Layer 11 of a small transformer language model trained on English Wikipedia (15 layers, counted from 0, width 64).
A neuron adds its activation times its output weights to the MLP's output. To switch it off is to set its activation to zero at one token and run the rest of the model.
A neuron's activation on a vector x is SiLU(gate . x) times (in . x), where the dot is the dot product.

Input weights of the MLP neurons that the questions are about. A number n stands for (n - 500) times 0.0042.
n27 gate: 496 43 504 431 486 373 299 438 612 379 528 411 604 429 357 448 652 547 705 453 327 375 402 644 402 584 442 175 400 546 628 470 340 513 661 406 306 446 528 348 344 477 446 632 570 448 365 357 251 564 600 377 719 477 355 465 615 567 587 318 876 406 512 575
n50 gate: 595 486 576 320 727 614 674 315 521 487 658 475 341 406 653 539 841 658 398 621 681 537 387 338 321 305 571 248 514 694 548 381 648 582 340 530 449 456 716 209 303 394 718 353 406 623 685 704 684 419 579 674 578 640 403 544 573 373 773 370 402 512 567 646
n61 gate: 548 499 332 640 622 347 351 588 532 383 643 303 274 527 652 314 495 598 457 458 562 615 244 596 240 403 587 654 575 389 653 509 437 336 488 327 591 625 469 713 482 415 707 502 277 633 473 523 383 412 526 504 401 472 452 679 686 273 311 469 465 484 446 630
n83 gate: 444 433 425 350 510 511 464 288 755 574 312 280 703 341 538 421 652 650 600 335 586 348 370 730 681 363 396 506 592 554 692 632 858 608 717 237 495 634 460 621 235 534 422 710 467 430 565 244 439 516 406 646 240 448 360 602 500 484 468 608 429 489 380 659
n97 gate: 293 556 490 656 689 353 502 546 624 523 253 500 348 413 415 359 481 412 403 556 411 411 484 580 508 351 390 512 294 507 714 533 403 460 504 574 431 485 830 497 477 368 425 420 541 479 420 540 180 442 468 398 586 390 408 663 511 807 724 696 711 715 528 364
n101 gate: 386 601 438 401 407 323 441 556 445 474 321 506 519 586 553 455 541 537 555 496 548 421 613 600 508 384 325 390 531 389 446 434 586 550 484 764 330 686 640 567 523 441 549 428 394 503 468 577 366 724 481 500 616 284 335 461 508 522 505 456 538 727 502 233
n140 gate: 623 705 422 651 501 456 462 534 655 525 428 427 599 598 343 457 537 496 411 480 403 587 523 348 226 810 519 633 448 505 430 555 155 350 715 702 703 432 381 541 348 361 776 314 547 803 540 458 506 559 446 462 486 652 597 605 593 477 332 233 809 393 666 521
n141 gate: 612 558 335 518 778 336 578 616 428 628 439 539 486 533 409 528 603 344 517 278 243 429 590 672 527 736 434 640 423 409 709 446 556 568 618 500 528 639 443 529 698 573 454 621 456 397 395 500 523 547 511 431 498 421 431 368 652 498 542 548 588 400 468 395
n146 gate: 384 485 606 445 673 357 857 369 461 545 651 323 750 511 373 727 430 375 368 299 325 240 240 640 556 506 499 379 526 567 622 471 461 589 515 249 531 550 393 407 377 512 353 427 733 373 346 719 445 514 494 228 644 593 664 629 569 535 385 445 613 548 615 650
n148 gate: 728 589 494 617 620 507 381 662 612 549 438 541 628 565 446 353 366 474 600 700 313 578 644 306 536 470 532 551 460 471 525 394 522 530 518 570 547 418 564 516 394 377 512 526 452 421 445 464 402 538 335 434 522 471 309 405 568 600 632 540 397 586 573 389
n161 gate: 531 522 477 413 621 494 465 389 694 384 344 544 494 51 595 482 651 593 607 443 253 400 416 502 677 602 372 677 372 393 459 827 874 419 479 247 659 258 666 555 372 576 597 339 653 548 355 582 331 621 557 541 542 504 600 502 657 426 522 291 764 529 519 465
n163 gate: 538 629 734 611 464 359 588 403 536 529 528 512 552 388 450 447 565 655 471 565 669 476 442 565 442 481 588 505 494 490 566 445 348 531 488 333 245 440 679 520 559 593 308 377 327 328 514 448 531 442 480 434 274 645 554 514 679 426 439 529 385 655 333 497
n27 in: 523 595 442 344 559 307 640 464 378 355 657 450 380 585 229 393 300 535 570 580 534 467 326 524 360 681 219 540 532 515 450 512 290 560 379 450 562 573 491 612 379 713 631 518 475 382 405 441 313 151 222 714 456 507 497 540 643 425 563 407 655 666 470 581
n50 in: 524 553 783 555 450 390 460 88 577 499 498 389 242 461 459 358 899 443 363 528 720 375 398 484 602 435 348 235 282 747 668 345 571 411 291 612 287 402 850 422 251 599 274 571 402 415 919 561 491 365 552 555 585 535 604 488 617 573 485 515 882 582 639 520
n61 in: 28 577 321 408 638 495 428 591 414 652 612 592 557 601 326 494 418 284 320 513 439 641 583 488 421 567 469 340 453 422 598 790 742 563 435 367 527 394 421 308 503 522 738 514 444 334 322 721 616 425 510 538 632 499 791 548 409 497 391 768 469 674 472 500
n83 in: 873 411 348 528 575 545 639 725 375 503 450 218 318 517 609 621 613 766 579 477 657 586 429 586 510 417 455 557 339 355 235 520 698 757 265 250 724 499 426 651 550 460 385 435 458 355 433 520 722 451 346 785 228 420 401 650 471 510 363 648 571 410 300 337
n97 in: 569 456 272 521 504 553 588 381 560 630 490 400 579 378 284 395 508 544 665 540 517 434 614 441 356 444 542 546 409 520 356 352 779 431 680 513 590 419 761 343 208 417 537 572 508 563 524 596 554 660 544 463 597 710 299 422 510 685 323 659 613 692 342 645
n101 in: 322 446 503 403 785 559 697 568 448 728 494 447 566 376 444 522 498 631 439 411 561 457 431 496 533 614 563 538 603 507 378 662 626 374 406 319 525 425 480 679 377 484 558 567 471 622 488 557 533 567 506 429 622 579 610 625 521 648 556 500 330 649 568 469
n140 in: 422 503 683 578 541 228 358 578 632 373 425 407 415 301 307 593 455 503 371 560 732 508 667 526 377 454 576 368 849 545 478 613 239 576 581 339 235 497 148 476 436 480 436 549 468 754 208 592 367 457 560 494 484 628 574 311 539 549 469 574 700 464 388 386
n141 in: 648 575 383 656 479 429 235 554 445 502 350 650 397 497 464 702 528 394 541 595 364 393 639 439 554 358 524 342 545 593 497 343 364 433 566 572 613 376 368 501 557 523 432 472 522 496 298 572 536 474 310 513 575 390 559 295 230 398 481 501 391 629 354 357
n146 in: 491 561 462 399 284 975 364 563 466 437 537 449 446 628 509 950 479 856 418 486 502 542 551 320 651 439 464 416 477 516 505 779 413 192 879 680 726 541 614 284 513 290 509 324 268 450 625 299 526 598 482 758 154 520 315 386 766 708 491 710 480 571 407 347
n148 in: 460 523 428 521 603 533 423 517 457 567 342 467 656 229 448 406 499 371 432 433 538 541 480 605 364 553 555 612 689 458 611 647 286 420 708 477 728 560 539 532 513 693 479 444 458 469 574 332 578 689 658 438 508 379 503 418 640 570 506 535 409 467 462 480
n161 in: 804 373 348 729 425 538 502 520 584 242 508 831 569 351 553 221 489 409 805 698 520 513 486 287 182 770 663 736 479 272 557 664 542 395 537 149 567 323 673 642 419 656 264 380 623 600 377 359 872 758 623 390 376 559 538 683 429 416 472 188 606 495 569 464
n163 in: 624 375 444 370 346 553 381 459 341 496 530 416 456 485 607 423 344 460 451 369 519 479 609 607 594 509 485 531 548 445 477 610 517 864 317 517 627 628 361 612 540 677 548 595 674 502 445 537 402 444 393 649 405 576 467 504 444 482 412 392 579 430 471 636

Output weights of the MLP neurons that the questions are about. A number n stands for (n - 500) times 0.0024.
n27: 581 346 409 492 642 489 406 625 458 556 610 498 717 474 575 460 487 289 612 469 511 506 660 693 472 552 268 215 593 649 554 357 417 26 486 618 509 417 421 439 586 580 547 438 509 371 420 505 413 424 587 511 634 441 548 906 389 641 502 361 550 321 171 417
n50: 477 458 605 410 370 543 418 246 648 417 517 619 505 425 470 614 564 490 347 412 656 511 713 357 628 300 442 540 528 470 449 378 496 654 280 562 510 303 777 624 521 720 377 435 284 500 583 644 457 346 612 675 536 491 457 775 270 464 608 393 144 432 511 619
n61: 797 515 432 583 335 601 312 412 468 656 569 582 584 464 370 497 738 444 245 383 504 137 558 697 403 442 366 519 250 571 558 429 549 190 295 290 485 634 323 303 356 638 737 599 597 359 295 533 595 480 476 445 316 602 548 727 418 494 520 702 392 435 522 450
n83: 615 615 263 533 794 653 354 381 529 659 576 444 613 323 227 522 528 599 523 572 529 508 247 505 462 423 306 255 606 612 374 651 429 291 444 820 327 577 593 350 433 772 452 441 294 272 356 547 490 341 538 667 575 541 566 560 691 665 475 446 805 541 298 433
n97: 514 422 510 508 273 525 399 660 513 434 358 590 467 408 439 395 435 229 337 632 598 543 241 588 440 532 546 294 420 526 604 736 377 678 685 571 631 462 295 550 357 291 497 362 606 343 702 552 530 594 321 784 527 339 467 636 533 291 533 457 270 611 766 529
n101: 518 692 448 494 341 448 587 573 641 355 443 597 597 552 746 335 361 487 555 614 543 472 211 648 504 586 485 258 688 364 564 414 454 740 601 834 426 614 547 435 541 639 550 434 413 494 316 547 645 626 407 460 604 395 326 578 608 406 403 546 693 660 502 450
n140: 428 466 396 589 393 731 646 448 539 457 252 690 567 614 420 429 493 531 421 492 457 469 299 408 561 510 333 372 625 629 347 574 348 323 390 514 586 574 303 638 615 480 459 435 376 570 434 677 364 489 364 494 610 558 647 838 307 248 607 282 339 629 581 380
n141: 379 179 662 447 219 296 638 460 345 340 483 579 402 735 433 187 477 611 458 591 474 565 552 583 542 560 706 664 440 449 449 471 491 573 360 308 392 523 440 508 640 448 444 393 687 805 535 524 347 407 542 820 455 632 444 270 449 430 418 462 563 651 692 469
n146: 596 271 334 322 698 316 748 370 440 652 423 717 256 643 616 700 421 803 522 440 585 657 597 379 479 360 426 439 604 621 401 331 488 532 684 673 612 465 498 274 340 846 689 428 358 567 288 503 292 286 254 380 167 663 482 695 599 602 554 525 608 473 439 657
n148: 537 439 457 573 212 455 794 549 646 682 463 465 531 900 333 634 465 735 648 516 285 456 412 297 511 595 444 500 394 455 330 368 671 484 363 427 335 549 618 507 381 184 567 506 585 582 358 564 261 419 336 391 289 723 405 472 559 331 525 432 517 601 551 449
n161: 426 852 401 667 475 626 799 653 676 771 576 445 598 564 390 345 622 720 873 267 347 615 715 241 630 534 304 452 366 633 566 415 351 857 325 690 485 547 632 365 378 285 564 412 428 561 212 493 588 597 689 692 448 734 607 656 526 621 584 498 457 680 412 471
n163: 535 434 285 480 619 656 699 522 481 504 496 490 500 477 661 709 386 366 692 431 396 569 257 433 610 528 296 365 517 520 532 447 472 484 550 601 412 427 220 456 406 487 614 690 565 631 508 690 530 482 570 360 522 640 391 693 577 552 576 561 406 315 441 488

Each question names a token from some text and the token that comes next. It shows the vector x that enters the MLP there. A number n stands for (n - 500) times 0.0052.

Then comes g, the gradient of the next token's log-probability with respect to the MLP's output, scaled to length 1. A neuron's effect is roughly proportional to its activation times (output weights . g). A number n stands for (n - 500) times 0.001.

"icip", then "ation"
x: 447 518 456 684 646 461 457 528 537 327 438 317 647 603 399 455 571 439 611 399 438 577 538 464 263 433 669 651 305 565 538 525 406 721 547 475 501 498 472 217 368 457 526 397 381 522 482 485 546 608 233 363 459 424 511 436 464 588 299 302 338 573 227 428
g: 160 307 429 607 515 456 401 700 713 368 439 724 477 357 449 623 395 659 479 236 347 541 524 576 651 433 654 521 521 603 424 492 481 506 474 415 425 612 431 815 628 494 765 609 723 511 449 432 594 633 491 537 461 286 439 440 560 415 535 503 320 481 436 516
Which two neurons, each switched off alone, lower its probability most, in order? n140, n141

" inv", then "as"
x: 471 643 451 583 450 480 533 767 526 469 426 580 465 513 446 520 372 371 527 366 330 494 422 446 159 554 619 591 477 464 626 591 431 832 403 403 408 583 523 470 385 373 431 555 384 510 416 239 550 488 405 511 604 508 427 576 466 681 492 423 379 660 443 351
g: 400 484 732 467 633 954 670 485 500 497 370 509 459 458 439 696 795 384 743 565 505 391 576 483 658 382 530 523 547 622 569 465 257 461 470 439 554 696 555 537 400 607 578 414 599 541 388 350 530 471 445 528 452 570 443 495 399 392 802 369 581 484 359 408
Switching off which neuron hurts the next token most? n140

"ess", then "es."
x: 664 665 443 550 616 359 459 472 693 480 576 294 503 627 612 478 541 560 528 478 387 506 774 446 346 339 596 526 467 539 552 440 609 778 492 608 417 628 513 516 748 282 431 582 564 535 465 435 476 643 419 538 407 603 528 498 729 372 443 316 560 624 398 325
g: 168 470 402 356 621 625 604 459 293 584 571 409 329 504 532 498 480 515 683 328 403 511 554 540 544 468 677 466 645 500 561 706 230 439 311 349 543 624 562 550 443 342 694 388 313 478 416 380 474 667 215 662 319 421 488 483 633 522 527 399 671 560 402 473
Switching off which neuron hurts the next token most? n61

"h", then "ic"
x: 643 462 622 628 524 563 578 527 679 596 552 428 647 472 384 528 361 439 514 405 516 604 555 570 434 527 587 555 341 494 556 371 605 665 483 442 377 478 461 372 459 400 360 623 323 123 416 471 178 522 569 346 631 536 733 425 267 488 487 345 456 504 521 332
g: 437 478 369 397 535 746 514 388 562 527 564 706 563 720 352 300 451 569 531 492 210 431 580 530 312 396 416 631 436 286 243 434 526 450 590 687 622 547 506 392 428 315 398 519 362 314 737 521 627 422 571 511 312 209 624 536 484 413 467 599 613 510 516 448
Switching off which neuron hurts the next token most? n146

".", then " In"
x: 623 704 723 499 483 452 404 397 772 516 577 473 426 525 514 421 599 485 369 457 484 471 677 403 361 276 468 364 376 635 588 352 565 821 487 560 448 598 514 496 454 387 369 441 478 404 672 327 415 681 449 589 466 386 554 488 608 436 629 533 423 551 608 524
g: 341 390 496 603 316 255 588 475 433 634 485 583 431 291 373 483 175 551 445 424 546 610 402 430 485 499 447 364 542 594 485 212 438 677 376 469 588 596 460 377 462 558 778 569 467 438 439 495 745 446 548 435 509 558 543 225 539 283 691 318 357 426 408 601
Switching off which neuron hurts the next token most? n50

"ation", then " history"
x: 431 427 517 725 672 499 448 543 530 375 507 346 527 618 480 422 465 460 455 293 422 670 649 500 485 306 439 559 430 679 481 523 475 712 757 422 457 495 329 348 650 573 398 530 486 641 569 231 372 653 488 405 498 371 556 565 457 628 426 389 368 560 324 193
g: 675 386 607 281 676 655 589 524 471 651 609 597 510 497 515 808 588 398 520 495 501 571 387 582 738 426 379 528 353 817 431 458 660 410 627 455 768 378 493 685 508 526 432 664 533 611 436 383 593 608 374 535 702 411 472 366 431 431 536 538 362 614 563 733
Switching off which neuron hurts the next token most? n101

"act", then "ors"
x: 567 563 506 540 608 438 439 466 617 482 694 347 561 632 590 534 671 521 558 412 254 552 698 533 239 400 501 506 284 592 569 639 483 709 469 362 368 461 543 377 501 141 466 648 544 541 475 243 341 578 635 471 419 472 548 436 469 467 471 397 565 520 556 453
g: 445 527 486 475 398 596 453 609 414 625 536 405 427 497 535 514 670 636 579 269 501 435 557 434 428 565 746 491 591 575 646 518 377 651 770 112 451 354 342 671 616 786 653 606 678 424 482 518 437 648 458 489 379 662 396 476 582 504 421 328 629 383 324 421
Which two neurons, each switched off alone, lower its probability most, in order? n27, n148

" up", then " to"
x: 653 765 587 609 458 662 229 435 604 568 600 666 478 472 450 502 444 507 537 497 436 690 712 444 442 396 476 556 366 496 631 613 595 664 528 449 370 665 470 341 608 636 433 478 325 618 640 268 234 614 545 544 492 511 473 557 598 665 538 391 549 612 570 572
g: 488 477 490 518 610 307 238 814 515 479 547 664 713 458 644 425 415 480 666 528 298 357 574 293 700 304 401 373 486 463 398 614 520 624 438 460 694 260 453 219 641 351 399 533 630 559 537 651 391 475 342 409 538 494 435 455 446 475 546 582 363 605 601 452
Which two neurons, each switched off alone, lower its probability most, in order? n83, n148

"oun", then "ter"
x: 567 578 650 522 412 404 469 569 466 653 666 580 474 545 436 403 524 576 676 578 408 502 477 428 311 391 454 636 304 520 445 569 473 589 544 368 640 414 585 616 546 297 597 499 366 421 413 277 245 597 540 483 515 542 741 612 461 710 585 169 410 624 441 311
g: 302 535 445 702 537 407 743 472 441 405 650 485 455 493 568 598 407 470 706 449 600 539 576 578 641 443 282 593 189 476 678 466 464 353 532 270 683 696 451 607 618 618 599 714 684 395 471 621 659 434 621 527 346 579 429 359 501 456 589 626 602 741 468 442
Switching off which neuron hurts the next token most? n161

" the", then " first"
x: 480 657 604 485 532 434 536 522 581 442 559 497 345 577 403 485 404 554 428 433 544 362 779 611 498 564 505 719 436 559 654 438 639 915 460 466 492 413 463 256 552 593 333 437 527 545 493 283 418 567 506 534 407 523 537 573 443 549 517 494 313 507 420 479
g: 499 654 501 618 584 530 597 253 493 479 346 476 522 458 464 564 465 532 267 473 666 511 333 625 421 653 338 525 791 644 391 497 736 442 514 491 661 551 332 314 324 493 620 495 505 356 478 331 396 397 749 455 683 526 720 377 508 344 585 556 589 432 259 622
Switching off which neuron hurts the next token most? n83

"b", then "at"
x: 490 383 453 614 561 636 590 585 394 287 413 470 594 620 417 378 402 476 468 223 378 594 669 462 460 332 514 752 315 351 538 406 416 652 610 577 484 489 465 422 324 372 678 496 314 445 506 415 325 576 313 528 440 466 492 428 422 476 174 412 414 600 436 351
g: 392 634 822 522 531 677 623 396 443 305 367 525 505 656 392 750 634 415 464 501 600 471 446 611 639 572 594 456 446 426 502 731 637 619 457 368 442 531 612 666 436 611 445 444 452 426 486 310 712 414 577 341 403 393 453 320 436 410 345 637 236 466 281 345
Which two neurons, each switched off alone, lower its probability most, in order? n140, n101

" not", then "ed"
x: 517 811 564 587 505 412 424 457 616 541 601 277 401 612 383 484 455 496 457 592 402 397 710 555 279 406 544 498 375 613 664 625 574 802 429 428 695 556 432 410 604 442 431 470 422 452 609 494 309 552 386 427 323 415 575 482 572 465 666 416 435 624 428 481
g: 394 566 346 317 569 361 540 694 297 363 418 261 551 423 357 399 481 561 486 325 277 647 525 408 666 314 790 593 503 349 616 633 442 360 350 338 531 292 315 512 377 604 540 318 375 357 477 542 532 562 475 544 358 501 418 691 442 558 529 480 697 580 502 443
Which two neurons, each switched off alone, lower its probability most, in order? n101, n141

"ag", then "ement"
x: 614 474 449 560 587 530 543 556 565 474 489 314 423 597 396 402 606 654 544 254 351 637 815 382 376 260 660 502 398 633 433 547 381 743 496 498 342 578 556 261 512 329 436 581 422 407 417 323 456 585 482 272 422 443 577 416 566 467 494 352 411 451 598 574
g: 687 504 652 615 482 549 554 535 472 405 326 420 298 521 479 721 487 551 537 440 464 546 370 281 369 528 418 652 679 612 408 685 146 400 370 451 529 600 529 643 334 476 621 518 556 511 443 416 662 574 642 384 624 714 556 328 387 415 520 647 542 426 705 217
Switching off which neuron hurts the next token most? n27

"ition", then " Min"
x: 583 539 568 651 459 393 380 481 499 448 447 395 540 719 406 403 529 422 492 373 410 531 589 476 317 172 620 651 390 458 359 564 467 783 474 349 473 455 344 520 525 340 659 588 615 518 656 414 376 569 419 628 554 508 452 419 429 437 458 305 289 678 668 511
g: 516 573 270 758 496 444 470 696 635 583 404 493 502 282 422 477 320 604 380 363 580 385 537 571 737 323 655 481 678 589 595 350 617 444 354 525 405 565 525 588 401 632 513 392 694 475 458 461 456 148 556 542 638 464 444 364 433 604 479 587 460 214 388 342
Which neuron, switched off, raises the next token's probability most? n61

"p", then "es"
x: 490 458 685 317 542 356 440 535 583 340 648 364 395 617 528 299 617 345 502 340 620 683 673 470 380 531 683 574 368 423 429 609 489 689 612 579 636 543 532 405 414 310 612 559 401 449 592 496 340 676 364 515 325 412 588 324 374 450 398 314 527 488 440 431
g: 301 424 739 569 683 626 681 733 343 565 504 531 497 222 309 452 387 643 609 460 345 514 400 473 587 332 557 508 651 622 534 682 435 433 268 560 484 563 583 490 420 491 537 397 435 434 600 442 454 605 263 713 525 511 510 325 621 622 472 419 463 503 323 209
Which two neurons, each switched off alone, lower its probability most, in order? n101, n140

" the", then " co"
x: 499 670 595 414 488 488 509 509 560 417 547 444 346 602 383 521 464 570 414 464 605 395 818 620 499 567 504 699 407 592 711 411 660 893 444 502 494 413 429 296 553 585 310 429 542 551 490 346 436 584 481 510 393 473 562 608 451 547 530 485 342 500 441 490
g: 615 552 287 537 253 487 437 786 344 525 287 408 410 500 521 306 394 588 544 343 485 431 557 651 703 498 543 549 329 585 448 713 684 406 557 540 423 590 416 575 560 544 745 468 458 527 359 372 456 425 390 453 166 294 411 445 623 424 428 319 510 604 363 565
Which neuron, switched off, raises the next token's probability most? n163

" Cl", then "ub"
x: 467 537 459 624 448 428 521 589 733 496 384 549 543 525 296 283 481 263 531 529 504 480 513 517 505 583 602 550 339 360 515 612 541 761 470 533 428 497 560 454 483 364 396 494 333 175 574 332 257 569 407 641 468 436 334 505 377 325 473 374 533 571 617 521
g: 582 700 661 550 646 302 685 261 457 639 567 554 576 449 656 349 581 471 355 586 511 487 354 524 508 655 351 716 491 480 580 420 576 433 618 468 261 335 481 580 485 480 410 610 619 553 562 611 461 270 167 563 636 426 350 465 432 361 659 438 701 413 317 445
Switching off which neuron hurts the next token most? n27

",", then " of"
x: 643 569 587 442 619 576 411 387 736 474 542 544 429 488 464 507 359 360 266 487 455 370 923 505 444 469 423 423 320 644 753 357 547 733 546 532 600 549 448 440 527 427 424 392 471 423 602 273 378 587 471 357 441 451 523 545 547 468 551 483 362 646 522 419
g: 428 569 680 525 229 465 396 456 442 613 232 652 560 380 263 380 717 499 443 424 675 650 445 513 426 553 397 531 216 407 536 318 628 424 617 545 675 586 415 509 670 477 424 739 567 538 661 587 691 520 504 570 562 430 400 512 588 457 289 478 546 659 667 330
Switching off which neuron hurts the next token most? n141

"ag", then "o"
x: 629 377 515 654 520 454 647 448 476 489 418 539 430 649 431 345 584 526 700 307 391 768 620 401 488 373 722 613 450 498 271 419 437 762 439 467 351 600 584 271 512 582 591 494 403 465 389 421 375 526 583 508 371 557 561 281 477 567 323 334 531 511 537 489
g: 391 567 545 292 267 722 619 655 241 466 550 651 564 536 437 610 398 366 445 369 432 668 578 514 377 572 576 545 556 332 360 494 539 549 606 553 732 567 395 399 371 326 252 384 564 459 415 496 464 702 667 533 629 362 702 289 512 582 384 527 331 475 351 364
Switching off which neuron hurts the next token most? n148

".", then " All"
x: 663 727 592 523 539 522 433 402 790 544 650 543 493 600 451 481 567 485 481 366 478 458 554 394 399 226 427 342 299 680 580 310 596 735 455 555 366 598 464 373 488 445 419 383 342 516 655 285 443 693 535 581 491 471 511 600 525 567 608 476 346 600 513 418
g: 621 585 397 421 402 328 480 670 225 662 275 525 540 430 491 461 352 366 568 580 470 273 521 386 470 415 463 703 468 482 367 649 538 564 545 589 556 345 563 471 475 524 390 308 555 634 597 712 487 512 781 532 521 376 633 412 680 693 328 672 405 525 323 257
Switching off which neuron hurts the next token most? n148

" att", then "ack"
x: 473 655 569 594 486 438 540 593 658 470 503 582 515 561 363 487 255 355 651 428 323 556 419 660 132 547 464 610 374 479 460 475 485 731 538 510 406 289 417 426 533 448 392 587 456 449 574 409 337 539 636 385 488 469 490 451 391 437 304 464 390 734 500 331
g: 552 563 333 578 422 406 494 412 554 343 459 384 421 301 294 322 455 327 420 725 770 630 453 427 807 512 552 500 419 502 484 535 614 524 543 477 585 516 293 661 265 305 574 619 527 663 604 699 516 642 679 451 430 548 675 484 555 331 629 475 736 467 539 490
Which neuron, switched off, raises the next token's probability most? n163

"s,", then " but"
x: 670 568 677 495 581 305 397 354 725 343 485 436 475 624 449 416 300 531 489 690 520 452 657 353 513 403 523 559 445 551 442 456 536 808 672 508 508 628 611 585 630 319 538 491 601 585 575 352 440 653 393 475 363 449 631 282 434 544 487 488 514 614 485 566
g: 491 378 573 355 360 545 485 424 847 407 361 374 296 452 590 533 477 412 373 438 494 258 425 299 579 251 625 483 648 349 804 377 328 468 552 503 317 593 447 683 389 512 331 455 374 462 574 658 312 491 591 504 399 587 572 521 552 610 489 459 532 674 373 398
Switching off which neuron hurts the next token most? n140

";", then "\n"
x: 682 707 606 789 588 456 438 487 633 553 606 612 453 684 347 421 560 410 382 582 420 553 766 383 439 206 499 472 446 727 534 389 553 678 668 398 400 620 448 485 558 532 407 383 528 374 604 368 446 587 344 526 393 324 623 477 597 493 633 486 327 433 500 420
g: 626 557 502 421 591 510 410 310 607 520 786 298 646 578 752 392 724 522 464 524 464 756 517 584 470 534 671 371 438 554 330 424 558 519 411 364 482 371 559 313 363 335 331 530 388 446 723 535 483 377 364 743 420 438 396 576 367 430 588 421 482 563 599 234
Which neuron, switched off, raises the next token's probability most? n97

" mon", then "it"
x: 479 647 562 444 466 642 438 678 777 475 554 363 442 443 342 527 351 386 333 441 352 596 681 620 336 564 562 386 326 522 541 621 489 827 544 519 341 571 587 561 485 496 397 639 454 362 578 439 300 509 526 445 461 440 484 446 488 554 533 361 404 631 591 340
g: 499 524 403 602 641 236 333 534 353 507 734 721 371 541 488 437 350 366 434 590 569 582 538 443 346 518 665 636 383 444 583 612 515 616 383 385 701 439 522 242 416 238 513 696 527 473 354 633 295 659 784 446 513 696 497 475 451 552 399 416 409 506 493 395
Which neuron, switched off, raises the next token's probability most? n141

" with", then " Ch"
x: 614 684 578 548 500 580 392 604 627 448 534 516 508 605 512 576 301 510 476 553 480 477 715 391 385 542 525 445 376 588 629 403 533 939 526 445 330 606 587 443 660 375 444 397 423 572 524 299 428 486 488 567 522 379 470 515 577 433 531 437 515 619 596 498
g: 610 452 337 693 545 536 404 640 634 403 385 432 443 575 341 690 418 362 498 534 557 512 511 603 795 316 292 686 648 557 236 375 717 425 671 455 645 576 584 545 384 521 385 352 576 533 522 554 544 261 602 576 552 403 496 586 428 538 439 589 471 561 744 238
Which neuron, switched off, raises the next token's probability most? n148

"s:", then " 2020"
x: 672 703 657 644 662 473 394 497 670 367 466 577 631 610 369 433 386 295 468 523 559 627 755 456 575 314 443 427 481 605 439 537 529 707 728 606 433 576 431 475 634 529 476 305 516 449 664 458 440 603 316 617 363 256 513 477 441 619 523 406 420 510 524 493
g: 602 504 446 311 439 312 541 503 564 573 531 471 540 612 442 320 440 718 569 651 432 464 562 510 490 381 445 528 447 533 560 473 190 458 256 429 477 548 590 360 484 595 482 492 469 528 729 497 620 729 398 319 479 559 283 816 350 532 641 832 505 270 460 595
Which two neurons, each switched off alone, lower its probability most, in order? n97, n148

" f", then "av"
x: 622 684 520 614 478 362 497 589 682 438 517 627 346 552 506 578 398 463 467 617 374 368 646 529 350 390 499 405 401 358 822 619 623 685 401 530 478 555 315 420 433 384 373 583 239 324 525 323 298 677 519 397 491 400 581 508 552 457 531 508 451 713 440 553
g: 671 475 651 551 567 675 589 422 464 661 516 517 522 540 481 525 414 386 598 488 200 403 459 578 573 649 319 300 369 416 461 431 448 629 297 502 422 403 500 564 760 662 349 408 578 431 552 436 549 510 490 555 315 610 679 400 356 659 332 690 525 828 713 623
Switching off which neuron hurts the next token most? n141

" Am", then "é"
x: 408 536 544 445 539 604 436 695 656 455 455 646 486 361 512 453 432 409 540 429 472 534 570 509 326 632 569 503 418 389 538 421 596 783 492 546 485 568 546 388 596 451 397 324 197 83 537 339 370 448 513 524 525 371 436 479 503 549 440 377 430 570 621 266
g: 583 529 512 505 626 515 648 505 375 440 450 196 412 412 540 510 686 421 413 391 667 635 375 556 374 640 622 423 487 585 546 404 631 462 406 405 440 522 535 495 434 335 316 375 570 544 120 525 654 184 416 515 397 333 309 613 455 601 759 679 608 510 472 425
Which two neurons, each switched off alone, lower its probability most, in order? n97, n148

" that", then " L"
x: 769 815 557 516 513 450 411 399 658 505 613 551 305 496 381 598 477 329 457 530 387 431 661 423 376 435 488 469 363 638 583 395 543 782 385 505 532 537 432 483 577 529 433 296 521 508 615 318 408 656 541 450 363 392 608 562 499 403 552 442 321 597 489 364
g: 257 517 550 495 589 486 454 713 636 355 336 696 357 390 396 511 499 322 424 554 490 605 465 703 628 346 796 406 606 729 466 442 489 396 527 483 472 638 637 668 338 446 593 641 408 634 391 399 517 262 556 453 208 513 620 564 511 543 546 600 493 513 755 563
Switching off which neuron hurts the next token most? n141

" a", then " reg"
x: 504 770 616 551 453 467 434 612 553 447 570 497 375 558 440 363 382 536 440 486 509 409 668 566 435 523 448 577 414 521 727 434 597 944 530 386 566 489 386 339 550 540 361 555 516 428 505 349 389 515 555 473 426 437 536 506 479 507 545 421 361 633 409 479
g: 522 427 589 611 465 612 592 629 505 774 379 494 430 459 532 347 510 660 708 575 641 447 463 341 354 463 424 610 328 539 396 281 574 490 350 654 637 491 427 589 453 638 506 539 782 463 730 570 446 504 300 593 507 565 350 331 610 441 486 649 639 424 209 257
Which two neurons, each switched off alone, lower its probability most, in order? n163, n97

" in", then "her"
x: 409 665 607 542 455 481 441 504 712 525 544 572 389 493 558 560 363 545 386 556 577 402 628 460 361 535 491 636 306 628 606 557 486 874 509 566 505 589 674 390 658 350 396 597 414 437 551 266 285 443 455 490 460 327 584 424 537 518 584 504 379 571 460 525
g: 339 481 713 458 707 599 672 530 471 546 329 668 499 382 655 471 580 653 481 621 710 560 425 410 388 547 436 421 535 462 914 508 387 385 374 423 277 669 428 574 266 421 594 583 393 334 281 310 566 527 516 441 470 490 404 459 551 551 381 412 669 589 594 406
Which neuron, switched off, raises the next token's probability most? n101

" the", then " end"
x: 481 694 601 461 507 469 528 520 577 433 535 463 345 587 378 513 436 582 433 452 561 383 820 619 522 573 492 712 415 563 673 421 660 910 442 488 477 433 441 280 557 570 322 442 532 530 460 342 414 561 473 517 395 506 526 582 449 539 508 488 341 495 447 491
g: 779 530 504 536 477 466 800 540 474 521 350 408 296 570 435 547 383 568 569 452 413 419 361 524 695 534 501 720 312 503 656 548 596 398 373 670 750 359 377 580 330 428 640 571 592 408 461 747 673 635 451 410 362 612 357 367 447 422 224 559 548 468 430 488
Which neuron, switched off, raises the next token's probability most? n83

" in", then "land"
x: 462 729 634 555 480 492 398 533 655 561 593 526 375 485 502 565 398 505 329 524 493 384 744 523 347 449 484 579 275 620 644 521 476 846 482 527 494 565 633 372 617 401 376 545 406 417 548 238 351 492 495 505 495 313 538 485 571 533 627 476 376 557 471 480
g: 515 516 498 400 339 209 519 268 635 665 486 330 631 482 590 522 482 507 790 488 547 633 571 548 487 612 356 417 552 570 510 509 294 504 519 345 450 604 439 602 667 607 483 635 344 360 714 335 349 796 503 629 697 629 541 617 601 552 253 406 400 494 472 562
Which neuron, switched off, raises the next token's probability most? n101